Layer 2 of a small transformer language model trained on English Wikipedia (9 layers, counted from 0, width 128). Numbers have three digits each and are written without spaces.
A neuron's activation on a vector x is GELU(weights . x), where the dot is the dot product.
The model reads these tokens: "." " Wilson" "'" "s" " life" " story" " and" " music" " have" " been" " featured" " many" " times" " on" " radio" " and" " television" "," " including" " a" " mini" "-" "do" "c" " entitled" " The" " Gra" "te" "ful" " Dr"

The vector x that enters this layer's MLP at each token. A number n stands for (n - 500) times 0.015.
0 ".": 413517548452497448515592420459542507444504496488569508534478522393549451574470583523529472445490485504490514278451524591541492490486401571501495800525489587484529512440518515543533720474456459456533513523378483508449525459424495440449555496476540500440517534487570481564503475437477486488567428481514549524470545486488537478487502496503502388525593516492440492473498583463529546508470
1 " Wilson": 481530565452418491462467429467464490431436431565542462542416444411536516559477605539517421450450575559427497317485549466522543531551469601463573775423428560471509549432573470550506774483471530516523504568483494514429567424513432523429568538490541525482478440522538531615535520477514493483499423475479506447469518490540464534467528389547468475480506507525467497522508526427504531521439
2 "'": 564534538479475525480437385561506496465495468524500526491406424505520492579458590586462467492530499520456443362505528471593578473519401520488483816512468506435464475434608486556521678488468481490517527557395394497408566400485447524415513483478569518439549547462583503579505474505547517506561487430541494455478580548442552451426540413604465496471517496516494461515466536452537553508477
3 "s": 502508568443456475515442396531528521437480471522522459526457490467499461533465559556467407520479483497398475344459586486571519534582452543508453849453394473490553541411573472542511687508490432507515540588477454486411601415453451510420437484494532484473498508471513527576519548524545503502516450490447509475548502545517554510485588408544497443448544517527477494519490561437561555522468
4 " life": 439470540445458527596460382517521531466515517525498515537488475434497548508525575617516400478515534464459501350439603521590489483584454494518457797437441486466510526431483465462505724524527488482416464533386423553449546449534458535386485521469552463481418486473524533606484502497541481506508430536518536444489503506532542470434611427562433451470543540558470488503478601519492537504550
5 " story": 437496599389466492580490389447535539436472533567504554585496486417497580531494502557500409494538535491453488347472577533526463511611444523495500790468431482480551471474495430489496736520500496478449438509451468536440592443526482512401563509485514517487403402503538526611470506469550484480497446456534485480440528509491564424481578461543462444486572525601435478505426567509516567551473
6 " and": 516494593456467510505486391492520547527456508542463456494486467405496524530493599553547513543553524531460440329446545509598511468546399551493446889468424484482508492482521483529548613525461503512486496526429405485420537423507464564438484537500520445449544472490544539565548504532551557515475487488487462504451440572565517442442472464562469463479492506535472523489437559528514512473441
7 " music": 478509600498478489578512376498534510436480552546518465585453486399517523544471561515535433469521525511446506348447522514560519486610493543461533810384388489465520458463537467477544733522511504553415484509459460566424555476555460534365479522454495434454455437507520554582468509534550538502490449478530490489448524523466518445509565401551468428503539562521504503474477581515493533517426
8 " have": 493477541452420535443502384498523552477436506577501498496460495462470527516471603507569468497507563550465418333487620506538507425535402519525431860477457473498519459471516453540506664539526520403466433531452407518439554477520532541434512522466503430482518450524591508567523581516502480493500457426440592529481462540473529461492506522571476481494534460502460450551440537526605505521514
9 " been": 529529595438442507448512399508539487438442474551513542529420544444487436568488569520480486530518545527444468349435585503500539449561443496526484890469439459507529470473481457526528607553495516463426478487479506492454589401520537529428509518526524425474523459556557524555491558500544524462466447429510562533447488545468521510529480496531371453504522457488474538577421503459645493529455
10 " featured": 440514559470477567467517409562593550503422514528464495499454501455498494574463551500522426511536489528457490377447656502496532483574449530480507876393429490526508437492517449518471636535474542408499462496427495494444626485560477539387493483485517438468526471546556481599473541476511471476509450451450523456447477552442561396548496487611450450488536478528416491542523508504564558513451
11 " many": 485513509446452542430486423544538550446504510565500472489482489434463492564514594509491447513522557519468491337418561481528511437573430566540495882490445456555559444431496489524473646536558487441506498488407447510499564499541472521411440554433536452476512495530565522591433539500527519514495469501441481470439488547545570457518530437511357437491532514489452522500455503468505523564519
12 " times": 489510563470403529522501422546469490449431505503593495469466527457499491532490569504542402504496553495504509357475628504513527524556413523503477861417379447491570468492453423513492667567504467484414511522484476515423554504446502530396484481493492442499388486539536531602456555526532484452493461480536502503540451558544585465475561452540432403483578495561475481536500525468561507550517
13 " on": 504523559442476521489461429536555546459442562481543530482506490483471568501434553595473475486552531480451448368462551515524535471522446471476462919474348480535546489445494447516483619531562506479484495536440405415457559500549506478433452454499507469468510510511546519592513558479503489489453505443475511498461445538483561467499512475623457434446555507464469516517528552502541542541458
14 " radio": 461486567490455498552576398503578484471485565552504484542486466535489587545452524559521452413575558436510457376446505543540531455605494506439546823479411475494524500464499429468523737532538509580473450475470418528451532468563539565380442503445526384462428474434511571582486477499505488479474487451505534450503479556433556484524592389573449424480537509488440547510480543498446556501509
15 " and": 501478579483458505496505408512517555542442525506494438459521479437511512510476574541552542526576526512452443356460547500592496451537427570471448931485419486478498501504497509507532609529491508544496506501447403458424525438530497528418456520497501398475521489522557550568530512531536552524474502457484466485431440556579515431466461456537475468478524491502456543484454530505511524509445
16 " television": 468458579488475507588518410486560500482473534547531478531506439524474570557441513538547435423572554480472468391421506538549521437599487479460538839465410487478521512483527414448517731528548492551468462472418430579464555509547532542407434529409518394505445474444548545607508495489573527471462458438495555487499455539437545455509567383567431454462511520525449504491479522514458577535463
17 ",": 464497596475463517537512402504494488500459456555501512517553387477541521514481557517532503493530550501447495367454546566500495490512417530469504960495435509485537498474508450456531599525500494460515533494460454477417572461517484555419436487503511448494486504574559558576513526513510514523504477432503475526472487551512548457500510491488429435508525456478451502472457510499502532500445
18 " including": 504490572458464525479489411494519550486462518546481514478504443427511522563459532562537489483540526556444470351468569492483509476545444513476523953483408485514503486498512435505457612520507525499522476500460416463455569511521519516414455459513503457504465503529558494591484559480513501485488538442500495519469453540463551481529456518524432443467537504508419515471515503475568543530462
19 " a": 565497557464458536500490416529539481458541504530508489501481491484467521553438562561494534508572521479394470360455476451556487418541479538460421942535455519481510520448540507495506625488539475461483506536446417510466512446548501509425485468458532390501494503546544510554459494483534563491483493460514516512459510591473489442522508434553379463467504520448525503529505526471519566560483
20 " mini": 511445518478467515525493390532605530526455499538570540473437478502513602496482543573511466457597522477544467392520540544574547414564495504460521796528477489516534537462470503469451759490578490479546422467384396560457494431604455456423529472499487426489457444460557501578508462475495521447562482439499544470494441511476529346509556484537269487509567469536489462558449542516493534549497
21 "-": 459471562449471524504577396543507506524513476511498503457493409566510584532490508568482498549525524445502462430481592512552500425500436500474495898467431523428564498509492522440506689489509445606519483503424476462398547425558496461435462428406544479526490495526582519568496546468502541516557504509439470458506494557509515418453499485508363434506524458512507512517475527488491576530445
22 "do": 568487590530425512505597439540494505490464454474571411439452474482551457474486564508529441489494534444454461365518572543524494461490434568494548822461460440474561517434442538471614773503533473575461508485533471477422581403507523442413442470491528419505450489475521587529551495469461528553597539545424445499520505534457529347444566465483443475518509511540474528569487538500487514508515
23 "c": 491511561523426456502529383549516471510491502515532475503408443552553499498507521523542446483465455514434519387504550534543507404514464555474553832452365427511547501477559497476563806462495468554524527498488445486412535434547446525449456465444534472532526468477560497491520523486529596541525499437505413431536496547443535395523537513483398415509563454573519514548485524489490547529472
24 " entitled": 541436554450458537502511445485543512445502528529508540450533433429483562533446534549499443523598559446388463417483626549499520421525476483500528897479419498460543461494505421487443701428534472553460408539457483458416605493525534444417442475468531496505528459485540514584520511435571545499498525482486503443475495553439519405504521490603465447478530480506452516463480540583518518552478
25 " The": 552434488449434535455508446557541473490484481526514482517524402451482580543385529553540560513503573465388427391448521487539475399493494496496479909527429495470542485495460458488509691451569497558483468525474470494415586478453516464411466479458526462531555490536537534555500533497548586558519462488475506493474508545458531466474561413541393462518531532526469499533483545481421511559510
26 " Gra": 551477492461448511493470460517517512539553459486502503491513438456466587508447550612461445467495524441433444411488509553492490469512464497466505764474427457480586521477372441483497841537536492483556440499477393457432510453519516416395468457464540474578467495528582514595532550467535622531562446460353557472497455496570562442515537497546433539460525502546430586552448482443481537571577
27 "te": 542448566472452528465517422461505542551561518511485400522486465493547505438430484539487483427455553535406456411493540480497551440559478554470492864538406449492569458465447520443538774460510489570539490519475463417447597478539515474380446490462519439511528495470562491544516568476518569521516431450520450471534478457530458394528514460550444490505562482563464496530491533420575501557554
28 "ful": 532452536473415506479484433535508520461527543502483480459501400462550490467440544553482468481487532538374478401511581525536556382576459529511454867527429428476501448464477525450569787459521512563493526510469520450437590482527462455428474529451535457543520447505559511529477541509538594516526476416478424473531497503532520428483570404516433497520598460540497506523446516456514512520504
29 " Dr": 550510436542467537463530445557488498578475508537458448489594415419458529533431582566519476466518462514441493414473459513460508412523457451487478779536399464496550513488506462464553825502472535590509503556508417504416622498495473508395448402424562478516534513546541492531481550465524593518546449457396469406556482491538509435543497428607401465485544535583416562491495501474440519560509

Each question shows the input weights of one neuron of the MLP. A number n stands for (n - 500) times 0.0013.

n422: 390449759284442387504552431400542636440420625532355585609656573586526550615496675465558690319605316651521392488433441408487525582559574672546533472328621432598336441522607607518606462396698648435659588549550526823610399562593446702585426745589511577602467382330242813475528462525469518534305529519530238496519481428455304511317543594471474405507481449529452521266538462664563386258236
On which two tokens does it fire most, strongest first? 6 " and", 7 " music"

n0: 517344532677539472223472558488578570543521557305521577495687462614482448574360552477347773448482485428569473450315556531526616538435525506361420462503530367602512485512465539370482492373423355478288337707416701557453452600456468363589713433592495417621556500622439628455388545380431565391415465596479497602467383546455491402366445526485578463641663359556590494512649522462595553552577
Which token does this neuron like most? 25 " The"

n306: 388230447552554424179481488527548402464503370460469736314789453363458443717189553541290654513542567643448422513375522479485396603398456448542442373515764503477503572628450469536517473447480470331433507442457549631559600637507647404414578433605627659598584413687451534594487732517341696619473537506377588467396486766465531524581395467493527561497329554524466468531423538680458364527458
On which token does it fire most, and how strongly? 25 " The", at about 1.2

n205: 723616450477529436357602443503641341514536396426476386470823474447410266569356549370324602620524435416610434480467328553612406512545632406497494482578563533425579533530596359494473445663512679394403491353557565494463423503518703721403477486514565503548381536473549492452512608373671616599453474513545568431442525451477636733415567382565600503604341544464564355491475497462659495524402
On which two tokens does it fire most, strongest first? 9 " been", 19 " a"

n248: 489216530526510323353464569433579538592481390574458450532604618618520615444412500490640917443426605351474441373339468366591598448183493609726333430628617535487484485427511580888485407189466399445522662626663527585642460550388395543553540575571444439462673671642298671386324413489607580679410545719366598416605563610385297671311614609526488507423446436368346413405641439476576615390566
Which token does this neuron like most? 25 " The"

n215: 531477481282457524619525434500592520615551562201396406404479573518483429401435393365455647663457370521556527544488482517695722333425521429636268507567566475500468406476591584647510379412717335400452399390400527556567552494532446766592416734461668535433487524357494506346594506548585542509452640551350530512698678427375480552426522430647559581500497417372516558619337533572699546392292
Its three highest activations, in order, are on tokens 2 "'", 6 " and", 8 " have"

n271: 433331408470552597403526527466536506624772591350367619661807467644509496510135526569299798484528520571490462514312516525648596456545494361513319373753612544431517370585514685473441451439417466514561522690519554587460672555425350487476560461484559497648528640620485478375423760569741801532387544494486310480535540514284437556404426527514570475647485424390648549441354422592431423466383
On which token does it fire most, and how strongly? 25 " The", at about 1.1

n303: 590486589532464416459497531449409485656633586491511483515551526335495377246336470579516614474489430564407515529558603660598437634514548571508500464703500616460632301505353417585401430497401400460681346429505373532436497482473417500534584616528487475593473580592547480397545638530461459556408637462356554461550677407526456503422253584364594559573600495593542409489429528529570468377371
Which token does this neuron like most? 27 "te"

n58: 559618540422610408445343462387508396428597581413415634492415587470408635543525513595402539511532372470628389449481481734716437500399412439420422416579500600522562526522598407626341447404407594461361317466426458338572533668469520489538508443747410679675543669628554338489383527517392512524486554543500539514441452381617680618625522588460366477537446426663468643535494427515514505487550
On which token does it fire most, and how strongly? 26 " Gra", at about 0.3

n505: 417338414479606555397381481393565596431513514411586516401587415482524475350474554623367585460394526425503341544373515683580475495623534480579370409552494304521396548498422521459484514471511709508450403521500527564518599615513521533533566603557643332659489446382365480418413553484547670635411471409500464477639539398440430638478567366474497417480493400616484374500374505506560557622500
On which token does it fire most, and how strongly? 28 "ful", at about 2

n51: 548559709443439520565735478500506458404615639476326541512568603673447520532491477495662458299624457319630526553460388402403769576569509410455428469337635489650456336529540610530494426442315534539429442489432410618518583388491632518517557418421532544500454511497615362428545307327632413488420494505440516743586500387579506491336445778515649452532481364509307654541510379510417686503527
Which token does this neuron like most? 14 " radio"

n407: 408573589398510235406628344440562549475399637602441452530758390452497299325612691484602455619582436415848400443574610568500406514628396556500358478349726460425331316454653116429405385507504546409436421399400395659527465586507589724711566568456534569627514550565403650430613552590572391433478453529383466643656485383606588460379610658518633399617542291623714427445507469434666477369423
On which token does it fire most, and how strongly? 8 " have", at about 2.2

n327: 439458852506590391550534594456466400382399456474588581400441534570333553685509659443667485648543497500607421592429348584481566503389351591463590480412580667554552539462544557512554440471341477581482692508454632538584503416365415599571448638430593590500648549559482588415359355503581515500403612396310423534384463602432500596519517574497379366511344503393588616515540551354418495382311
Its three highest activations, in order, are on tokens 0 ".", 6 " and", 17 ","

n23: 685485807358704599518644503457552497426551648476496511507520481500497354415468608446276397449597363589624493628672438443565609801518517451324463438348581400579582456593823175436588481500249525565587496414510523500442591469460569357565479382686466629602511524402626544463351462435462522534370677590519557479474519363375541629500286794413563437409585620694530716441545133539650529329376
Which token does this neuron like most? 18 " including"

n264: 625437518470566427453470493617491616473553549432379576427877527438561193637264514546403422532506571494627442496569391327466257402364474389635462397363572452476576487571509349527415503436484676510491458537451636564604581680414654441454518453471661830375447489407452350642558521525506416648584519462427633476474732409601563519538460457516605410370522621519506598390545388607530584550539
Which token does this neuron like most? 29 " Dr"

n177: 455418569585578350252570535325661757542448459544503630530474619525596497470559613609593558443479419634571551456344384454526441611574527548618395355583493656414539524448554515634403377463292437467644667539487557534466492459443480444475506489442495409631578680514477530531446444428640602600523503520509582343656448391464497561381412491314553424481542346346675303523407461572605568482562
On which token does it fire most, and how strongly? 0 ".", at about 0.63

n251: 341503545540377572333782493387513623581358543504468419484588615641578569477547439545615818604546462467510567507510431438509337473335416707587584543557566506593312468523357482531604418605573390471524612744589335689517353507319596520608313615415511521445552669517431599610584490624595472474259551521553266169518485493595556503310419466344606434426565386597461553291701250467477370368523
On which token does it fire most, and how strongly? 15 " and", at about 1.6

n226: 604267556632603544310675509467687639652437567568507618435463572491577528633539429427410542400626559519506445627525642538539519415490707516558283416395518378555394372410376406653443535409379763500503330623451793445464602337621477525572442472566596660583788491283380546397464478543459587491474622544436348385660364497298399447586438546440426419463462526470500573313507368731414622497401
Which token does this neuron like most? 24 " entitled"

n283: 614458420547563464244466484471549418553636449395569579364582706616465524500299416426516554540480699533506392457452583500503484506369644693525412418695661392626473418385576552513393392405415353372250432474438527535484525524427769420470516601549548497532703736696447369540387549519607536503368426657543530297623449648485480601572468455358348506533549774464487463620570571365488529677634
Which token does this neuron like most? 25 " The"

n95: 482573557441524367527622329521583649573536476530386653630606508514557475528529436418600648725668329432538676530357342576459547447457702552401439498460531291597343374587500442500658418485405398617596525465497403594437509408548653517498374388474588442488627531614419570367282503512529527615398428561568188418478548626379350521576432458515596459514530470400574514436447477361523427372582
Its three highest activations, in order, are on tokens 23 "c", 15 " and", 19 " a"

n504: 430622478460517500466401405475527469488609330466630662547510568414500431590461428380393702553455172450546673418581491644461593534500413401636368426620594330576466326479341522632651434586456407170410474407589516567537602603543494616473627432518458487513537523602357673488424599572577434552587401574361331509510680734450487535474442606459401421523572575603436473638442538540542215558515
On which token does it fire most, and how strongly? 9 " been", at about 1.1

n73: 292511686662554497429592575472554374272589441619424417344488528651541645311597490491682433450693584433379375395572530463630377702389602807311518497741506564638351464488591464490504350381629342452525671535536430607503329503626690483500562490550558568649610461528341553536569456415403361421352574412439356462398347614466356311325285634372721564411471259354612334464621483565490630450370
On which two tokens does it fire most, strongest first? 15 " and", 19 " a"

n261: 490597490448482711376551450368567485552530553507476609575526515478545556669490401597433671705617556544536450566398564539341445484429375426600503536438527357593343429647339381431325335395385652398712637539435375565595535408150619554622358529519587702322664553523405577593689628540506453516154490559408333532479405702614497520460359447564538415593622443507613545389566490611494494290468
Which token does this neuron like most? 6 " and"

n162: 525555403522497516468481453534459605472707427618453637548519548465464654671545558560598623549724398497525407424527287509551370449369545483453393385522527564488548564578348363649413427477561403455713548482548434559541296424440631445426361359457568572503563625583502402369436349554378572452460682505322482422438575497505395656607461434554444510484579646431734552546607391491431639487556
On which token does it fire most, and how strongly? 19 " a", at about 0.55

n33: 500588510537606605549624522280503471527528552325472422559546585517406368471402659463598511677651441701527481429532178647585426318387471611713246390458506762424491411364551702473440475545535666588344577607426409729465396474528497657598524503407456391538465597649521445457265276392655626536413507568347384439669687369480479363630415458674436374497428556399589366303775470564600516512537
Its three highest activations, in order, are on tokens 19 " a", 29 " Dr", 0 "."

n252: 253334593477527465243558452646500589510669509613572667509708453692391702619336484409595630351600483525556534609307478398497386566350434425539436456400596560515401408628536316378347509543616403542450451585410629585359474465596760449445516382586624592507574711470331609565526568473293500607440603536630570751500574560580599398347348574450538299618473362483576526581462407482455316446451
Its three highest activations, in order, are on tokens 21 "-", 25 " The", 17 ","

n198: 379427349617429332252545361525451460719456570512485563415548541421513496520426695576617477592627471757507325416524562706559328428552409595518416447608670460355339430509446633596430391504390489348482401385490349724582406627504694580599669834338680265536580513529528409396674719652614632463533676558618341475590553526566711592547482569424433503594334250569611497496455503691472406384335
Its three highest activations, in order, are on tokens 8 " have", 6 " and", 15 " and"

n363: 550369582497565587538665468415546584726564365233604471408521478567798731440457391483426460470552589299466627578465585520517454613561568340503545439640465563389626455619503613628388466456429418400652460532435427590385288597481418433570519533530565416615500506589619417416407589405569429399525532576458354327589627414327121455497425452506539572470426475458318448551417561544381569443725
Which token does this neuron like most? 21 "-"

n160: 625300519488474265500571421547466573646577432462409513392525550482575685437578592486635580407668421443615512595420491597434414506335518343615455411648548404661540643630500659579416415302481484614443362480453503516519602476396824326652667546509543494580606417347600663403553531395670568670487481576419457410358487357305539523291346535490441376574572436442487408652314564545463506506463
On which token does it fire most, and how strongly? 25 " The", at about 0.19

n278: 506471460464480229577360502461440500592540545398491442481720577581467482396233413590445709607447310357494489425484552446633481475483375668414463382541536376493493558611539422550500460604437506488432446492476527427576533505348497574540522652465525425431574563560485592522442590634692618521381480540602684257550446580546372583497522449434608564347678474672550377506444538650448541482528
Its three highest activations, in order, are on tokens 15 " and", 6 " and", 3 "s"

n386: 669507574440521353503513526279649392441575527415632483589451767410503464468444616470483681689409490577576462496327481553421700323565465372562318453597500396491355424506460528667346425530373729411450411503516359663736490358644611506519684468603385223497476594480518528350490523446648732453426618461538592592640368581387483688355553524388476518563518527558476415616496436304799470356451
On which token does it fire most, and how strongly? 9 " been", at about 3.1

n59: 602625528539625466649635367425515419516540447500275402613571745576406551635617649468597613530611229492473712561359275584399485429443642686446285407592580493507598459289689764429464401476589464538488563696655254798463268470377623684697527477515727265584536548468497515394324615380496657668277345670378462558529483617580455451590221588404344420422453488412759565318525550491669597621212
Which token does this neuron like most? 19 " a"

n189: 585283652295626446554333574390506486366479534425583512463639586546573532520360511429482531418469554554544531440291283528581613627530517428360518491520512492734447561688642448627349431382530571613521393467434528591601433773512369595437427551654472506623449619578414542574529558596409588455488566521607566477540440531497390676357462443401466573472468392476531517554506574400339567255544
Which token does this neuron like most? 16 " television"

n88: 446438497598463273628440485486434604554569512380641605364329488412506395639433398442410547493457486770500618536564270428481573361542638417447514426545588600485373662623493552598131390225322691482603514506331629497567443435442627681366550569523608608583555615476566490492362546497559462626462654652665493380546728565510388650249510342476542338446414641472719543545378566404625577381614
On which token does it fire most, and how strongly? 2 "'", at about 0.2

n68: 389322589460515505419614492317594637489445490229565509451557452511607320386359436515622427484422598557455503575441337506643455591500478441769406400414546569518442473328452556514515500286453494491652591505460530523488472541557566392462520613473514421564570580612525411536438500390580456613589569687665551528428384258533394550565611448387500647395407370509461619401620415385511492626649
Which token does this neuron like most? 27 "te"